Layer 14 of a small transformer language model trained on English Wikipedia (18 layers, counted from 0, width 128).
A neuron's activation on a vector x is squared ReLU(weights . x), where the dot is the dot product.

Input weights of the MLP neurons that the questions are about. A number n stands for n times 0.0074.
n8: -3 21 -1 -14 16 26 3 -9 -17 -6 11 -24 29 -3 -3 -10 -28 10 -8 52 -17 -9 -49 -32 -29 27 -17 -1 -9 -35 -25 7 34 -32 -21 31 -29 -6 -46 30 -14 12 -7 31 1 -25 14 2 -20 22 18 -18 -51 10 -22 4 50 -25 2 -11 44 -7 81 -2 -20 -1 3 -32 24 -11 4 -7 -20 8 -6 30 -31 31 5 -13 7 7 9 22 15 1 1 -25 -5 10 12 -20 -10 35 43 -5 -2 -21 30 -3 12 17 8 -6 10 1 -3 -25 -5 19 41 23 -8 32 -3 1 7 11 -21 38 -1 -26 -19 -39 21 -29 8 -14
n20: -31 -5 29 30 -24 -49 -25 2 10 71 -10 -27 -41 -48 1 11 47 18 16 16 8 3 1 14 10 -24 -10 12 -26 -4 -4 7 -24 42 5 -16 -32 -18 36 -15 -4 33 -32 19 11 12 -20 -10 37 4 22 -20 6 -11 15 -3 34 -9 12 15 12 32 -13 -21 15 -17 -33 40 84 47 -5 31 -26 -4 -38 -37 -8 27 27 38 -43 -22 -19 -23 -15 -2 4 -2 -4 12 22 9 -7 -23 13 -4 25 8 -18 24 -5 -21 5 -10 41 -50 -29 -12 2 8 25 -5 15 41 13 26 -29 -6 -18 -15 -20 31 38 -26 16 13 -40 -6
n21: -4 -8 -5 -8 16 -10 -1 19 -4 15 -7 12 2 37 -13 -11 20 7 -22 -11 -29 13 -4 22 -17 95 -1 29 -16 1 -17 -20 -12 -18 -1 20 4 25 8 -13 -14 20 33 0 3 4 23 19 -21 -8 -22 -33 12 -16 11 30 17 2 34 -2 -31 -25 8 9 -28 -19 0 26 -6 26 19 19 -28 -32 23 -50 -7 -5 14 1 6 10 -16 9 -26 12 -14 -7 7 -9 -23 -37 -7 3 -39 -9 11 32 -21 3 12 9 -15 38 -18 25 -7 -27 -15 -8 1 10 -28 25 39 2 -2 8 26 -26 25 -16 35 2 -13 7 1 -3
n60: 14 -8 34 -12 -45 9 2 20 -36 -12 -29 -20 -19 7 -5 18 40 -20 15 -33 -1 -30 -49 -3 28 16 3 -9 25 -17 1 -43 -12 21 -15 -44 27 5 15 5 23 5 -25 13 -10 -6 -3 37 34 1 9 -9 25 -5 -35 63 7 -28 15 -26 10 56 -26 -1 10 11 -5 -2 4 -6 -25 8 6 11 -3 -19 -12 -23 -25 -12 39 23 -4 52 19 52 -13 15 -29 -9 6 -10 21 21 -15 20 -12 34 8 26 11 38 -7 20 -23 -35 -47 -20 6 -24 11 7 6 4 -43 4 -41 11 -3 13 15 9 -29 -4 -14 6 10 18
n76: -17 22 35 -11 -32 30 -3 19 0 15 11 15 4 -10 -24 -18 44 38 9 16 -5 3 -16 -10 -15 0 -22 -14 -41 9 -1 25 -45 22 11 -9 -18 19 14 5 0 -7 1 -8 7 9 4 39 -17 -34 -13 -14 33 21 39 -10 -21 36 -9 -7 1 -16 18 -19 49 -3 26 -18 31 -10 14 -4 -9 -1 1 14 -25 49 0 -6 -8 -20 61 -18 -9 -28 -3 -16 -47 -3 -29 -32 -5 -4 5 -20 13 -36 15 27 22 35 10 37 28 -41 21 -15 15 23 -9 -34 -2 -2 -20 14 15 27 -7 -29 -55 -20 -2 -24 -15 -17 -22 -11
n113: 6 -39 6 -13 13 -35 -12 25 7 28 -6 8 -20 21 37 -29 11 19 16 -6 32 -12 -31 -21 7 35 -36 -3 64 53 -16 -4 7 -4 -26 -19 -31 18 28 -20 -4 -6 20 28 -28 -28 -29 45 -4 -28 -21 -35 -16 -12 3 -6 -15 -5 -5 24 5 54 -32 9 -11 22 22 38 -5 -2 6 -35 -54 22 -16 31 27 53 -12 8 0 -33 -24 -18 16 0 -33 3 3 6 3 -36 22 8 -4 -50 -27 4 -10 21 -12 -48 -15 3 -1 11 17 15 28 6 -11 12 -11 -15 16 49 10 10 37 58 -54 0 -32 -31 -6 22 28 18
n135: 4 21 3 -10 30 25 -30 -7 4 30 33 -12 14 -1 17 51 28 -35 37 -37 3 6 -18 -17 29 -17 -29 -34 -9 -22 33 -12 -5 6 2 2 56 -19 -25 -4 -20 -13 13 39 1 -26 -12 -30 15 4 25 12 -14 -13 -3 -32 15 28 18 -19 15 -13 -1 -9 4 -9 -19 47 -11 -14 -1 -31 -28 -16 -8 36 1 1 15 -27 9 23 -22 -24 2 -21 -58 -14 -2 -11 -36 41 14 41 36 -83 40 15 3 8 15 -10 8 1 -16 27 -32 1 -4 7 -18 -41 -13 23 25 3 19 5 35 -26 7 0 -46 21 -9 11 -18 46
n137: -38 -20 41 -21 6 -11 -23 2 3 17 19 10 9 -42 -38 21 -34 24 -22 20 4 8 -24 -11 8 5 21 -11 24 17 -10 -22 -9 -15 -23 -32 10 -35 7 0 -20 20 -3 -4 18 9 21 46 -7 19 13 -36 -18 -37 -24 28 22 -27 -20 8 22 1 -14 -3 1 -13 -3 63 17 37 22 0 -11 -3 -35 -36 38 -5 16 -1 22 30 -2 -35 -6 6 -38 7 26 -5 -15 -33 -10 -30 -28 9 31 21 -35 -31 -11 18 -3 13 23 24 18 2 5 40 -19 19 9 21 -10 30 -3 -2 39 3 4 -15 -58 33 -11 -13 12 57
n145: 8 -4 -27 -15 -7 13 -31 -26 -22 13 19 14 29 44 -4 12 -7 -1 -3 11 12 -3 -18 21 1 23 -17 -20 -38 -2 22 -5 8 -26 -18 14 -8 -5 6 -31 -14 -21 -48 -15 22 0 -19 26 12 -10 -17 -2 22 17 21 42 13 18 22 -37 22 -14 -12 12 -4 -5 -30 21 38 -21 23 15 -23 -21 -40 0 -1 31 -11 23 -23 -17 -8 19 15 -44 -5 10 -4 26 1 3 -35 -14 11 20 25 5 -41 31 -28 -14 31 7 49 7 -31 -1 3 19 33 18 -11 -4 11 8 -17 24 -8 -8 41 13 47 36 8 -37 -11 -16
n158: -8 -24 -2 2 -3 1 14 -23 27 26 16 7 -3 -23 -20 20 -22 1 7 5 -15 -7 -2 44 -1 11 39 -21 -8 -1 12 15 -1 -6 -19 -15 -4 -6 9 -25 -4 -32 17 9 -1 -6 -13 1 18 29 25 -16 6 -13 -11 12 8 -43 -28 11 4 -9 -27 5 48 24 -19 -21 -51 -10 -17 -23 7 -43 7 6 -26 12 -2 -19 -6 39 -28 25 -16 -37 16 6 19 26 -16 -30 11 16 -6 -1 2 19 7 10 8 4 1 2 17 -18 -20 31 -57 7 58 32 -14 -5 -5 29 -20 -10 27 -16 17 -6 -8 9 17 5 -20 20
n174: 0 -25 -3 -9 -23 3 32 -37 -12 23 -18 1 -11 -7 1 -22 32 47 16 41 -12 15 16 -1 -4 73 3 32 -3 -26 -15 14 16 8 -7 -11 -4 -18 -4 -6 16 24 16 21 -1 -26 -45 -20 -3 -21 2 4 25 8 4 -5 19 4 -24 -25 -33 -28 -26 43 15 -25 -43 10 -26 -21 53 24 -35 1 27 -4 15 10 28 -40 15 18 -9 -1 8 33 24 -6 35 20 -19 -48 -31 3 26 25 -16 -16 54 -5 9 -3 6 3 -17 -19 -30 -50 -1 53 26 12 -1 -12 49 17 13 -30 -22 -30 35 5 -13 -20 -6 -6 -7 -19
n271: 42 23 12 30 -42 -1 2 -30 -16 5 -16 -5 -7 11 -26 -34 -2 33 14 6 -27 -45 -14 20 -23 -42 18 -20 40 -51 20 -22 -4 -3 0 -32 -4 19 31 34 -17 -14 10 -21 0 22 -6 1 20 -4 -22 11 -34 -15 41 12 30 7 -26 -16 13 14 -8 14 75 -4 -20 39 -8 39 -17 22 -2 -18 -28 -73 -26 41 -24 -48 38 15 22 52 -38 -7 -18 34 16 -16 -4 -45 26 6 30 0 8 36 11 -15 39 38 22 2 -3 -7 5 -10 23 -12 -5 -29 -32 -2 64 -17 -15 -10 37 30 -6 -16 -24 -31 -18 18 -17 -13
n309: 41 -9 3 18 -5 8 -39 31 4 -67 15 -36 -4 12 2 43 20 68 -6 -37 -22 11 1 -10 5 22 7 20 23 -7 -9 7 6 -8 39 -11 11 4 -25 6 -39 -23 1 33 -13 -10 10 32 6 -28 7 11 21 -1 -32 -1 -33 6 -11 -3 -32 29 12 21 24 3 2 10 22 5 -24 -23 -24 6 0 -1 18 5 1 43 -4 -33 12 -14 -11 -18 -12 -20 -28 19 14 -53 19 21 16 -17 16 37 -23 0 6 -17 5 21 3 10 21 15 18 -22 -36 -17 -8 3 -29 4 18 -4 -1 32 3 20 7 27 36 -50 -3 -9
n312: 24 15 -12 13 -21 -6 5 27 7 -4 -26 2 -10 16 6 -13 4 -8 8 -15 -12 2 -26 33 16 -13 14 -11 -18 -22 11 27 -30 -59 19 -21 33 19 -44 13 -33 1 -10 -17 -45 32 -22 9 -29 -2 49 49 -34 4 -11 -38 -16 -29 15 -13 -18 -34 22 -58 16 8 40 33 67 -26 -5 -36 38 16 -10 19 -49 -14 44 -23 -20 -55 25 24 44 -22 -18 -1 -16 20 29 -33 -25 29 12 -26 -20 30 -38 35 32 1 -19 -14 15 18 24 48 59 10 49 12 -13 -2 23 -19 41 -7 6 11 -48 -1 -16 -23 -19 5 21 -19
n326: -40 51 6 -17 -30 18 -39 3 -40 18 -16 -18 18 18 6 5 8 -22 11 -10 -7 -14 -41 31 -31 10 24 19 7 20 -1 -7 -28 16 32 9 -8 -21 30 -33 18 -15 -51 28 7 10 14 -2 18 -16 -19 37 26 40 18 -32 8 21 -24 1 -12 20 -12 -19 28 -25 -41 -21 22 19 -36 27 -6 7 4 54 -6 -7 13 -12 -9 -2 21 13 43 -3 54 -13 19 5 -14 -16 9 -19 13 -2 34 41 7 26 -9 19 -36 30 -30 8 21 -2 -22 7 8 34 7 -25 -19 -1 40 -15 -25 -16 9 -31 18 -22 -4 -26 -60 -56
n333: 1 11 2 -6 -25 1 17 19 4 -2 33 7 9 1 -2 4 -16 -15 -20 20 15 -9 -18 -17 4 4 13 -24 -11 -24 -24 -29 -32 -7 -14 -15 -30 -12 -11 -13 -57 2 -2 -38 24 12 -21 26 5 -21 -1 10 -20 14 23 16 -17 1 42 -24 46 -31 -8 30 -5 4 -21 9 4 -36 -8 25 25 -14 19 -4 18 -7 -20 -23 17 3 26 28 -6 -26 -27 -3 28 10 10 16 -27 -22 2 36 31 40 44 27 -9 -10 -23 -19 2 15 -5 1 -24 14 10 -2 8 -8 -22 -13 3 30 36 10 -20 -10 17 -19 -19 17 20 -15
n347: 24 -22 3 16 -27 18 -4 -46 16 -19 -36 -20 18 11 -14 4 -1 -1 10 27 37 28 11 18 7 -8 -7 9 -27 -18 -52 28 -25 -32 -7 -7 7 -24 19 -1 -30 12 -35 29 -15 -43 24 -4 -52 -20 -16 14 12 15 4 -13 23 7 22 12 7 35 6 -13 -10 -13 36 35 30 -3 -4 -24 -1 32 19 25 -37 -18 11 -44 9 -17 32 -42 -3 6 20 40 38 19 -42 -11 -34 -12 4 14 -1 -11 -40 -24 -10 24 6 -5 -24 53 45 -17 -25 -18 12 17 24 16 -4 -25 15 19 -41 22 61 2 -10 44 15 -24 44 5
n371: -8 -3 31 -8 -10 -20 -1 10 -38 3 -11 -11 -17 29 11 -9 -4 2 -18 25 32 17 -21 -7 -18 15 7 8 -26 -8 -9 -13 8 33 -25 -8 -1 -8 -18 31 -34 -24 8 -7 1 -5 25 -2 10 17 -4 -13 2 -23 11 23 -3 15 -4 -23 -29 -24 -5 4 1 -22 0 -2 -10 28 -10 -5 18 -11 -4 27 -9 29 -21 -5 48 36 9 24 -9 20 -31 -10 39 -8 17 3 -7 -16 -26 28 20 16 17 22 21 34 22 17 17 9 -19 -20 -19 -3 21 -40 26 -4 15 -8 14 -10 0 -4 -7 4 9 -23 5 12 -25 -3
n414: 8 -15 24 -6 21 -33 -9 9 -25 -2 -38 -6 -44 11 -13 -23 -33 5 -15 4 -45 22 -2 -7 -24 -2 -10 -4 33 27 -23 -10 -85 6 -2 20 -7 -4 30 26 -17 9 -17 32 -29 -1 -46 13 37 -23 -15 7 -12 11 -39 32 40 17 7 10 -9 10 30 -43 2 37 29 25 15 5 34 23 -22 13 27 40 18 5 -13 37 32 -7 -29 21 -33 -21 -1 22 18 -5 -48 21 -15 48 23 18 16 9 27 7 -19 -23 -13 44 -13 -2 -3 -18 23 3 7 -68 -36 -23 42 -27 -26 -19 33 18 -5 -9 60 29 -22 -28 -7 19
n438: 14 31 -28 11 1 -31 -5 14 -16 33 -15 -3 21 -16 9 -13 15 3 -21 28 23 -5 0 49 -6 -37 11 -29 2 -1 4 -11 5 23 21 16 19 51 -15 29 -14 -2 -9 -7 36 22 8 6 -33 19 5 40 -11 -15 -32 -3 6 14 -7 -25 -3 -4 -12 21 2 19 -32 10 -14 9 -1 -27 -5 -22 -26 -4 -17 -13 40 -27 5 -42 -16 3 1 1 14 14 -23 19 59 -35 21 -8 15 14 26 -34 -1 19 11 -16 23 -4 14 -5 -35 34 3 15 14 -3 13 0 -34 -37 -28 -24 16 17 54 11 -20 -58 5 19 21 25
n440: -17 14 -38 25 -12 14 22 -6 6 9 12 42 4 15 -3 37 23 0 4 10 -24 13 -1 -15 -4 18 -20 50 7 37 60 11 33 -29 21 13 -16 8 0 -36 -5 -1 -11 -16 -45 40 -43 1 -37 -9 19 8 -23 27 27 -1 44 -6 -22 -40 8 -41 -21 -23 -21 -39 -9 20 -21 62 -37 -1 -25 1 3 -27 4 24 -27 30 -15 -19 -6 6 26 -8 14 26 -18 34 -33 -40 15 1 13 -20 -1 -8 7 -33 13 27 -2 -7 34 13 6 -29 -3 -32 21 -12 -10 -41 -1 -23 -2 -50 -25 -1 10 -25 -26 41 19 -7 -18 40
n458: 3 7 -19 -12 10 12 8 50 -29 12 -7 19 10 12 -31 30 18 7 -37 -21 -3 11 28 -15 -7 7 -11 3 -31 32 -14 28 -14 53 25 11 19 -6 -4 -28 -29 1 -21 -61 10 18 -12 9 24 -25 6 -31 24 1 17 -8 10 -25 -3 -45 33 -41 2 -10 -28 -45 -16 13 -14 17 -7 21 -25 14 7 -18 -9 -27 -21 23 6 -3 19 -1 -22 -12 3 -12 35 33 -12 3 8 35 37 7 -7 6 33 22 18 12 -10 -29 -25 -11 15 12 21 7 -11 20 -19 0 10 -15 15 1 -32 41 -22 25 -10 11 -43 3 -20 16
n468: -7 -6 1 -20 -17 43 -20 43 23 -4 -12 -11 -30 -19 -44 40 -2 8 32 7 2 5 -33 -3 -19 35 42 -39 -49 11 -13 -12 -13 -15 -7 13 29 -4 21 19 -14 -38 25 -1 12 -3 21 -44 17 3 28 12 -11 -27 15 -1 28 17 6 12 6 5 36 19 27 -15 -19 -3 -2 -40 32 -41 10 -3 19 -23 -11 -33 10 -6 6 -7 72 14 13 9 16 -5 12 -25 -9 18 -16 23 -15 40 -39 -29 15 -1 51 0 -4 -25 8 7 -35 -30 18 22 -6 -16 -25 -20 15 14 -6 29 -12 0 -1 -74 -32 -24 -18 4 15 -1
n504: -43 35 -2 -27 -20 11 36 -31 52 18 6 21 -6 -15 -1 15 38 -50 10 26 10 -4 -6 0 -24 33 -8 -18 -2 10 23 -22 -21 -10 -3 -6 16 -1 -7 -4 7 69 -38 8 -29 -13 -36 -6 -6 1 -8 -41 31 -12 -7 -22 19 43 21 32 -30 -9 8 17 17 8 -26 1 26 5 -3 3 27 -4 -26 17 33 36 -12 9 -5 -5 3 55 -10 -3 -24 11 -41 -6 21 37 -36 -13 -29 -17 14 34 10 -7 11 6 1 15 13 48 -6 -53 -11 -14 -2 -4 7 -30 13 -25 -20 -5 2 12 -21 -27 -13 -12 -5 16 6 27
n505: -50 -15 26 -9 -28 10 34 23 0 15 15 5 22 44 -18 -11 -27 10 32 0 -18 -19 -13 11 -1 -9 10 4 10 5 -9 17 7 -19 -5 -8 -19 -16 -14 -9 -5 -11 -14 -19 -29 5 14 4 -11 1 -22 -6 -2 27 -15 -17 -20 3 -11 31 -15 27 -20 -14 57 19 9 -43 3 -14 -3 1 22 -21 4 11 -21 -17 43 -10 35 3 13 11 -13 -3 22 33 15 3 11 56 -57 12 -14 -15 -9 16 -44 25 27 0 -25 -4 -1 20 -22 9 23 22 41 -36 -27 3 7 20 3 1 19 -42 2 13 -41 39 -19 -14 -20 -15

Each question shows a token from some text and the vector x that enters the MLP there. A number n stands for n times 0.048.

"g": 3 19 11 -11 2 2 -19 22 -8 -4 43 10 16 7 12 -2 8 21 19 3 -1 -10 18 -12 18 6 -26 -3 0 4 -3 3 -12 -20 -30 -19 12 -30 -9 9 54 -6 8 -15 0 -9 -39 -6 49 30 13 9 -2 22 -24 8 -12 10 -19 2 -21 1 16 -3 -6 -9 9 18 7 -9 -7 -5 51 -22 -7 2 -9 -9 -14 -8 7 9 -15 -27 -20 -15 -14 19 16 -9 -7 19 -17 8 -43 5 6 13 -20 -9 10 -7 0 -35 10 10 -14 30 7 -28 20 -10 14 0 0 27 -14 22 -17 0 -27 26 -34 8 14 -4 32 -23
The most active neuron and its activation: n505, at about 11

" P": 2 26 -16 -15 -20 -4 -13 -17 -4 6 66 1 4 9 -10 8 -14 3 -16 -9 19 18 20 -14 3 -11 9 18 33 9 3 -13 3 -3 11 0 20 -12 -11 23 80 12 22 38 2 25 -2 -1 2 20 5 7 -6 -4 5 10 -17 3 -19 -11 -22 2 15 -5 -2 -9 18 -4 4 1 -23 -2 9 28 0 16 16 -12 -2 -8 2 4 -17 -32 -15 -12 10 30 -33 -3 -26 -4 -22 -12 4 17 11 20 -20 11 4 -14 -9 -4 9 -6 -31 27 -22 -42 -17 14 -27 8 8 -16 -8 6 -36 -21 -15 -2 12 4 -3 -7 16 -11
Which three neurons fire most, strongest first? n309, n326, n440

",": 21 25 -15 -16 5 22 -5 -1 -12 23 11 26 -7 -4 -33 -3 -4 -13 0 -7 2 14 11 13 1 -4 -8 40 16 6 4 -7 19 -11 15 12 7 -13 1 28 49 13 43 -15 6 22 -44 17 7 6 6 0 4 6 18 3 -4 -3 -25 15 -20 -41 16 23 -14 -20 24 4 -15 0 -8 31 9 8 -18 -9 -2 -2 -6 8 2 -12 -9 -28 -13 -8 5 -11 4 -1 -37 10 -8 -16 4 27 29 19 -6 -6 -1 -25 -23 4 7 -7 -45 2 -5 -32 -17 13 -5 -1 -3 -8 -4 29 -9 -27 -10 13 -1 -1 -29 2 41 -12
Which three neurons fire most, strongest first? n21, n440, n458

" con": 0 12 8 -7 3 -14 -5 -8 -23 11 12 -16 17 -44 -18 2 3 0 6 -5 -7 5 24 -19 -22 -15 -11 19 6 30 -10 -1 -7 31 -32 19 -13 -18 0 7 71 -13 30 -14 19 -1 7 1 -19 9 10 19 8 17 2 6 12 11 -12 -9 -11 5 -20 3 2 -8 21 -6 -9 -15 -37 4 11 33 2 6 -25 -5 -2 18 21 -45 -19 -5 -11 -31 20 -2 -3 12 -22 10 -18 0 7 37 29 16 -6 -30 11 -1 12 -2 17 -17 -18 32 -38 -21 -19 10 2 13 10 5 10 -1 -22 -41 -17 26 17 3 31 16 11 -11
The most active neuron and its activation: n20, at about 4.1

" H": 12 5 1 -2 -8 -5 -19 19 13 -9 83 -5 -11 7 13 -1 -5 19 -2 20 17 1 27 -3 1 -14 4 26 29 2 16 -24 4 -25 14 0 17 -3 -26 22 35 -12 28 10 -15 6 -3 3 -5 31 -2 2 -9 -14 0 15 5 1 -8 -6 -36 10 -4 17 -4 -13 1 -15 0 -4 -22 -14 35 0 -4 9 4 -13 -27 14 -9 18 -8 -2 -7 -8 11 -17 -13 13 -23 -2 -13 -9 -24 12 -1 10 -15 -10 22 -23 32 -59 15 -5 -19 24 -34 7 5 1 -10 6 24 1 14 16 -16 -24 -17 20 -12 -7 -12 -20 0 -11
Which two neurons fire most, strongest first? n309, n158

"-": 15 23 -24 -26 13 3 -9 4 -5 -10 1 7 3 -16 -2 4 -3 -22 -5 -15 11 5 34 2 -4 -6 -2 24 33 4 3 -18 20 14 -15 -7 9 -10 -32 -11 45 -9 35 2 20 -16 -18 -1 5 7 -3 -5 23 18 9 1 12 16 -30 -13 -41 0 13 -32 -21 1 7 7 -10 12 6 -20 26 -13 11 8 -1 4 -15 22 -8 3 12 -25 -28 -14 7 20 -20 14 -20 24 -14 -5 -11 13 15 8 15 -14 25 -41 -26 -14 -9 -3 -34 31 -23 -11 2 1 38 -4 -13 22 26 28 -35 -22 6 8 10 8 -13 10 28 -10
Which of these neurons fires most? n135

"er": 16 -7 -22 -12 -3 39 23 38 -4 -9 -2 3 0 -3 6 9 1 -3 19 8 37 5 1 14 -37 8 -6 5 34 -7 -21 -8 3 -6 3 1 -2 -6 5 8 70 1 32 -19 3 14 -10 6 4 11 -5 -3 8 -7 -6 -8 4 -1 -12 -7 -16 1 3 1 -12 1 25 -36 -11 -13 -13 21 6 31 10 -31 13 19 -8 -20 -13 1 -16 -31 -18 -15 28 2 -9 20 -11 2 -21 20 2 35 16 10 -16 -31 -4 -3 -16 -8 9 -18 -30 18 27 -4 -2 -12 -23 -15 -4 0 37 20 -23 -19 -19 -10 -1 4 -16 24 31 -31
Which of these neurons fires most? n468

"it": 47 6 -21 -29 -12 -2 11 15 1 7 37 9 -22 -16 10 -5 -16 -15 1 10 16 -3 12 -22 4 18 -12 0 -9 1 -13 6 4 7 -13 5 -1 -14 -19 21 42 -3 21 -6 4 -9 -10 -18 51 13 5 -12 0 -6 7 9 -3 1 -3 -34 -26 32 11 3 13 -8 22 -10 21 5 4 3 44 5 -1 -27 1 -37 -4 15 -7 4 -34 -28 2 -25 5 16 -9 3 -15 19 -5 2 -13 9 24 25 -4 16 10 18 -21 -24 8 26 -22 12 -1 -42 9 0 -4 -3 11 21 -10 16 -19 -11 -35 25 -12 -4 -16 6 9 -48
Which of these neurons fires most? n60

"ot": 53 10 -14 -7 -9 -15 -2 26 -24 -7 10 5 28 -36 -5 12 5 -25 -1 8 -7 19 -2 -6 -15 -16 -20 15 16 -3 -44 -15 14 -5 -16 14 25 -30 -14 -13 26 7 -3 4 19 20 1 -5 7 40 -4 -1 -13 -8 26 -1 -6 29 -7 4 -3 -1 10 -13 5 -3 27 29 14 -10 2 22 6 5 -9 -16 -3 -20 -7 0 0 8 -7 -28 -19 -12 4 30 3 -3 -45 1 -11 8 -12 16 35 36 12 -4 -4 22 0 -28 -5 -2 -28 21 -8 13 7 16 -18 17 5 -2 1 14 -47 -2 -10 13 8 -2 -16 -2 6 -32
Which two neurons fire most, strongest first? n458, n347

" to": 37 29 -3 -4 16 12 13 -19 -25 15 40 2 8 -2 -15 11 -12 -6 15 19 0 9 35 2 -3 5 3 55 5 -8 3 14 34 -16 -9 -2 -9 -20 -35 -2 27 -2 6 2 4 16 10 20 27 10 -5 -5 10 9 21 10 -11 9 -18 -1 -17 -36 -20 8 6 8 6 -1 9 -12 -16 -5 -13 -10 -12 5 -10 -1 0 10 -1 2 -23 -38 5 2 11 -1 -17 -17 -39 5 -3 -37 -31 22 20 -2 -1 19 -22 -2 17 -11 4 1 -48 9 8 -26 6 0 28 8 0 2 -15 16 -30 -20 -3 -3 18 -3 -12 -8 18 -21
Which of these neurons fires most? n145

"ep": 27 45 -20 7 -19 6 36 -7 -18 4 10 -6 21 -14 -2 -11 -19 5 4 10 14 9 29 -12 -31 -19 -9 10 17 28 -1 22 17 -16 -4 13 16 -5 -33 7 11 -1 28 -1 6 24 -32 -12 15 17 -21 -5 8 -9 -14 -5 -2 3 -15 -22 0 -1 5 6 -17 5 10 10 19 -20 -21 13 18 27 -29 20 2 -6 -14 2 4 0 -28 -10 -3 -8 7 -20 -3 3 -27 12 -3 -3 -3 21 49 7 -37 8 7 -14 -18 -6 27 14 -35 10 15 -37 7 -25 13 2 8 6 11 14 -30 -14 -12 8 7 7 -17 11 8 -33
Which of these neurons fires most? n145

"am": 27 16 12 -25 -17 -8 -3 28 -32 -16 12 -14 -1 -13 6 19 7 6 12 17 -14 14 -10 2 7 -17 -18 17 41 -1 12 -17 4 19 -12 -5 18 -12 8 -9 46 -23 18 -3 -30 5 -25 -19 28 13 -4 8 16 18 -13 21 14 26 -20 1 -1 2 12 12 -17 -5 37 -4 23 5 -8 13 25 6 -27 3 1 -12 -11 -3 38 11 -13 -30 -9 -21 13 13 -1 1 -33 -15 -12 14 -20 33 21 20 1 13 -5 -11 -7 -41 1 -14 -11 35 0 -31 -2 1 -9 -24 -14 2 -2 11 -21 -3 11 15 -7 -19 0 -28 27 -28
Which two neurons fire most, strongest first? n60, n414

"ad": 23 -18 -5 -40 -26 21 17 20 -27 10 -1 -2 -4 -19 3 -14 3 -5 7 -10 17 -5 15 -8 9 6 -23 38 4 -17 -5 -6 -17 18 -8 -5 13 -16 -44 24 32 -11 10 3 18 19 10 -3 18 13 10 12 6 24 10 -4 -19 37 -21 -23 12 19 27 -10 -8 6 35 -16 15 -2 19 14 11 -6 -17 -11 7 6 -15 12 10 12 7 -7 -23 -36 7 7 -24 13 -19 -6 -21 5 1 32 22 16 2 -11 33 -7 0 -45 17 -21 0 7 -20 -53 -29 22 4 -3 -20 19 5 -7 -18 -30 -12 -12 4 -12 -2 11 23 -16
Which of these neurons fires most? n76

"ual": 25 0 -16 -24 -32 -12 16 -6 6 14 13 0 -30 -27 -6 -20 -16 -7 23 -9 2 -16 28 20 24 7 -17 7 35 7 -45 6 4 -9 -8 21 18 -29 11 -22 39 1 14 -1 27 24 2 -21 -4 32 6 -15 20 -4 6 11 -17 21 -4 -16 6 12 20 7 18 2 13 -25 0 -8 -16 -26 32 -11 -15 -2 -5 -6 -1 -3 13 1 0 -26 -12 -4 -7 21 -13 -7 -24 2 -8 -5 -27 58 28 -2 -9 -11 23 4 -20 -2 6 3 -8 48 -2 -15 -5 -11 -5 30 20 -18 6 -5 -25 -12 14 28 18 -22 9 -9 1 -28
Which of these neurons fires most? n505

"ov": 36 26 7 -38 -16 8 1 12 -53 -8 5 -12 17 -39 12 -19 1 -5 -26 15 -2 6 20 -3 -1 -14 -17 1 30 -9 -11 -23 -10 -18 -34 24 26 -15 -29 11 65 12 14 -19 7 11 -1 2 4 24 -22 -6 5 4 -10 4 -8 14 -26 -15 15 -5 6 -22 18 -7 -6 43 12 4 10 12 3 28 -3 -20 1 3 -22 5 13 21 -12 5 -4 -5 10 38 5 -3 -23 -4 -14 29 -9 -5 42 28 2 -15 3 4 -7 -21 5 -2 -18 0 10 -12 -4 1 -11 12 -2 -17 -16 3 -25 -20 -21 15 29 16 -10 -2 16 -2
Which three neurons fire most, strongest first? n414, n271, n60

"re": 25 -3 -17 -11 3 30 14 3 -4 -1 -15 25 3 -12 -18 -14 -5 7 1 17 37 7 41 -17 -16 -7 -3 45 21 -39 -11 -23 11 0 1 8 11 17 -29 -2 42 -16 1 -12 5 30 -13 10 7 35 -36 -24 -10 -7 10 11 2 14 -10 -38 4 -3 6 3 29 27 52 -9 2 0 -9 -17 -2 22 -12 -11 -12 13 -24 -17 5 14 -20 3 -14 -11 19 17 -28 -3 -13 -14 -7 -3 0 -13 22 34 1 -11 25 -5 -3 -12 -22 -8 -10 22 -5 -21 -5 5 -13 14 -5 9 -8 25 -12 -37 0 -17 4 -14 0 5 25 -24
Which of these neurons fires most? n271

"s": 40 50 16 15 -4 10 36 -1 -13 -14 15 2 17 -23 -35 -11 -14 -15 23 14 -22 20 21 -4 -4 -12 -6 2 8 -3 5 26 30 -21 -7 -4 7 -12 -21 -14 29 -17 24 -12 8 15 -11 4 3 25 -29 3 10 6 8 2 -29 20 -8 17 -4 -20 -13 4 -8 6 2 15 21 3 -12 -3 0 7 -20 15 16 -21 6 1 -11 1 -3 -27 -28 4 1 -9 1 -16 -36 20 -9 -30 14 15 18 7 -31 18 -7 -7 -5 -14 3 8 -43 18 8 -4 13 -6 21 3 10 7 -8 15 -39 -9 -18 18 2 8 -11 3 29 -17
The most active neuron and its activation: n505, at about 3.3

" a": 31 30 1 -6 15 -7 5 -20 0 -5 8 -2 27 -3 -18 -18 2 -5 26 10 29 11 22 -21 -14 14 -29 34 19 11 -20 7 17 7 0 -2 11 -19 -36 9 69 -34 16 -3 3 11 -22 6 12 25 -15 10 -10 -9 33 3 -6 10 -10 15 -6 -27 -9 0 -8 16 18 -27 10 1 1 2 -13 8 -8 14 -4 17 -18 37 -7 -15 -30 -30 -1 1 -11 2 0 -4 -42 2 11 0 0 15 26 12 -12 1 5 9 -1 -5 8 -27 -27 22 -13 -51 10 -3 -10 11 5 -10 17 15 -25 -46 -6 -7 3 1 -16 -10 17 5
Which of these neurons fires most? n440

" K": 24 14 -11 -10 -26 -9 -8 -9 -21 -5 59 5 1 -4 7 -4 -21 -2 15 -3 0 8 32 15 7 -10 -11 18 29 3 -14 -25 -17 -14 12 2 11 -23 -24 16 52 -5 39 28 11 -6 1 7 5 24 11 -8 10 1 -8 -22 -11 30 -2 0 -15 14 17 33 6 -10 25 7 7 -4 -12 -7 -4 10 -38 18 -6 -22 -38 16 24 4 -29 -15 -14 4 -22 20 -19 -3 -25 -17 -29 9 0 1 15 14 6 -6 -6 -31 -8 -23 12 -12 -14 35 10 -22 2 6 -1 6 -10 -5 8 20 -14 -10 -8 -6 2 -3 -19 5 42 -9
Which of these neurons fires most? n309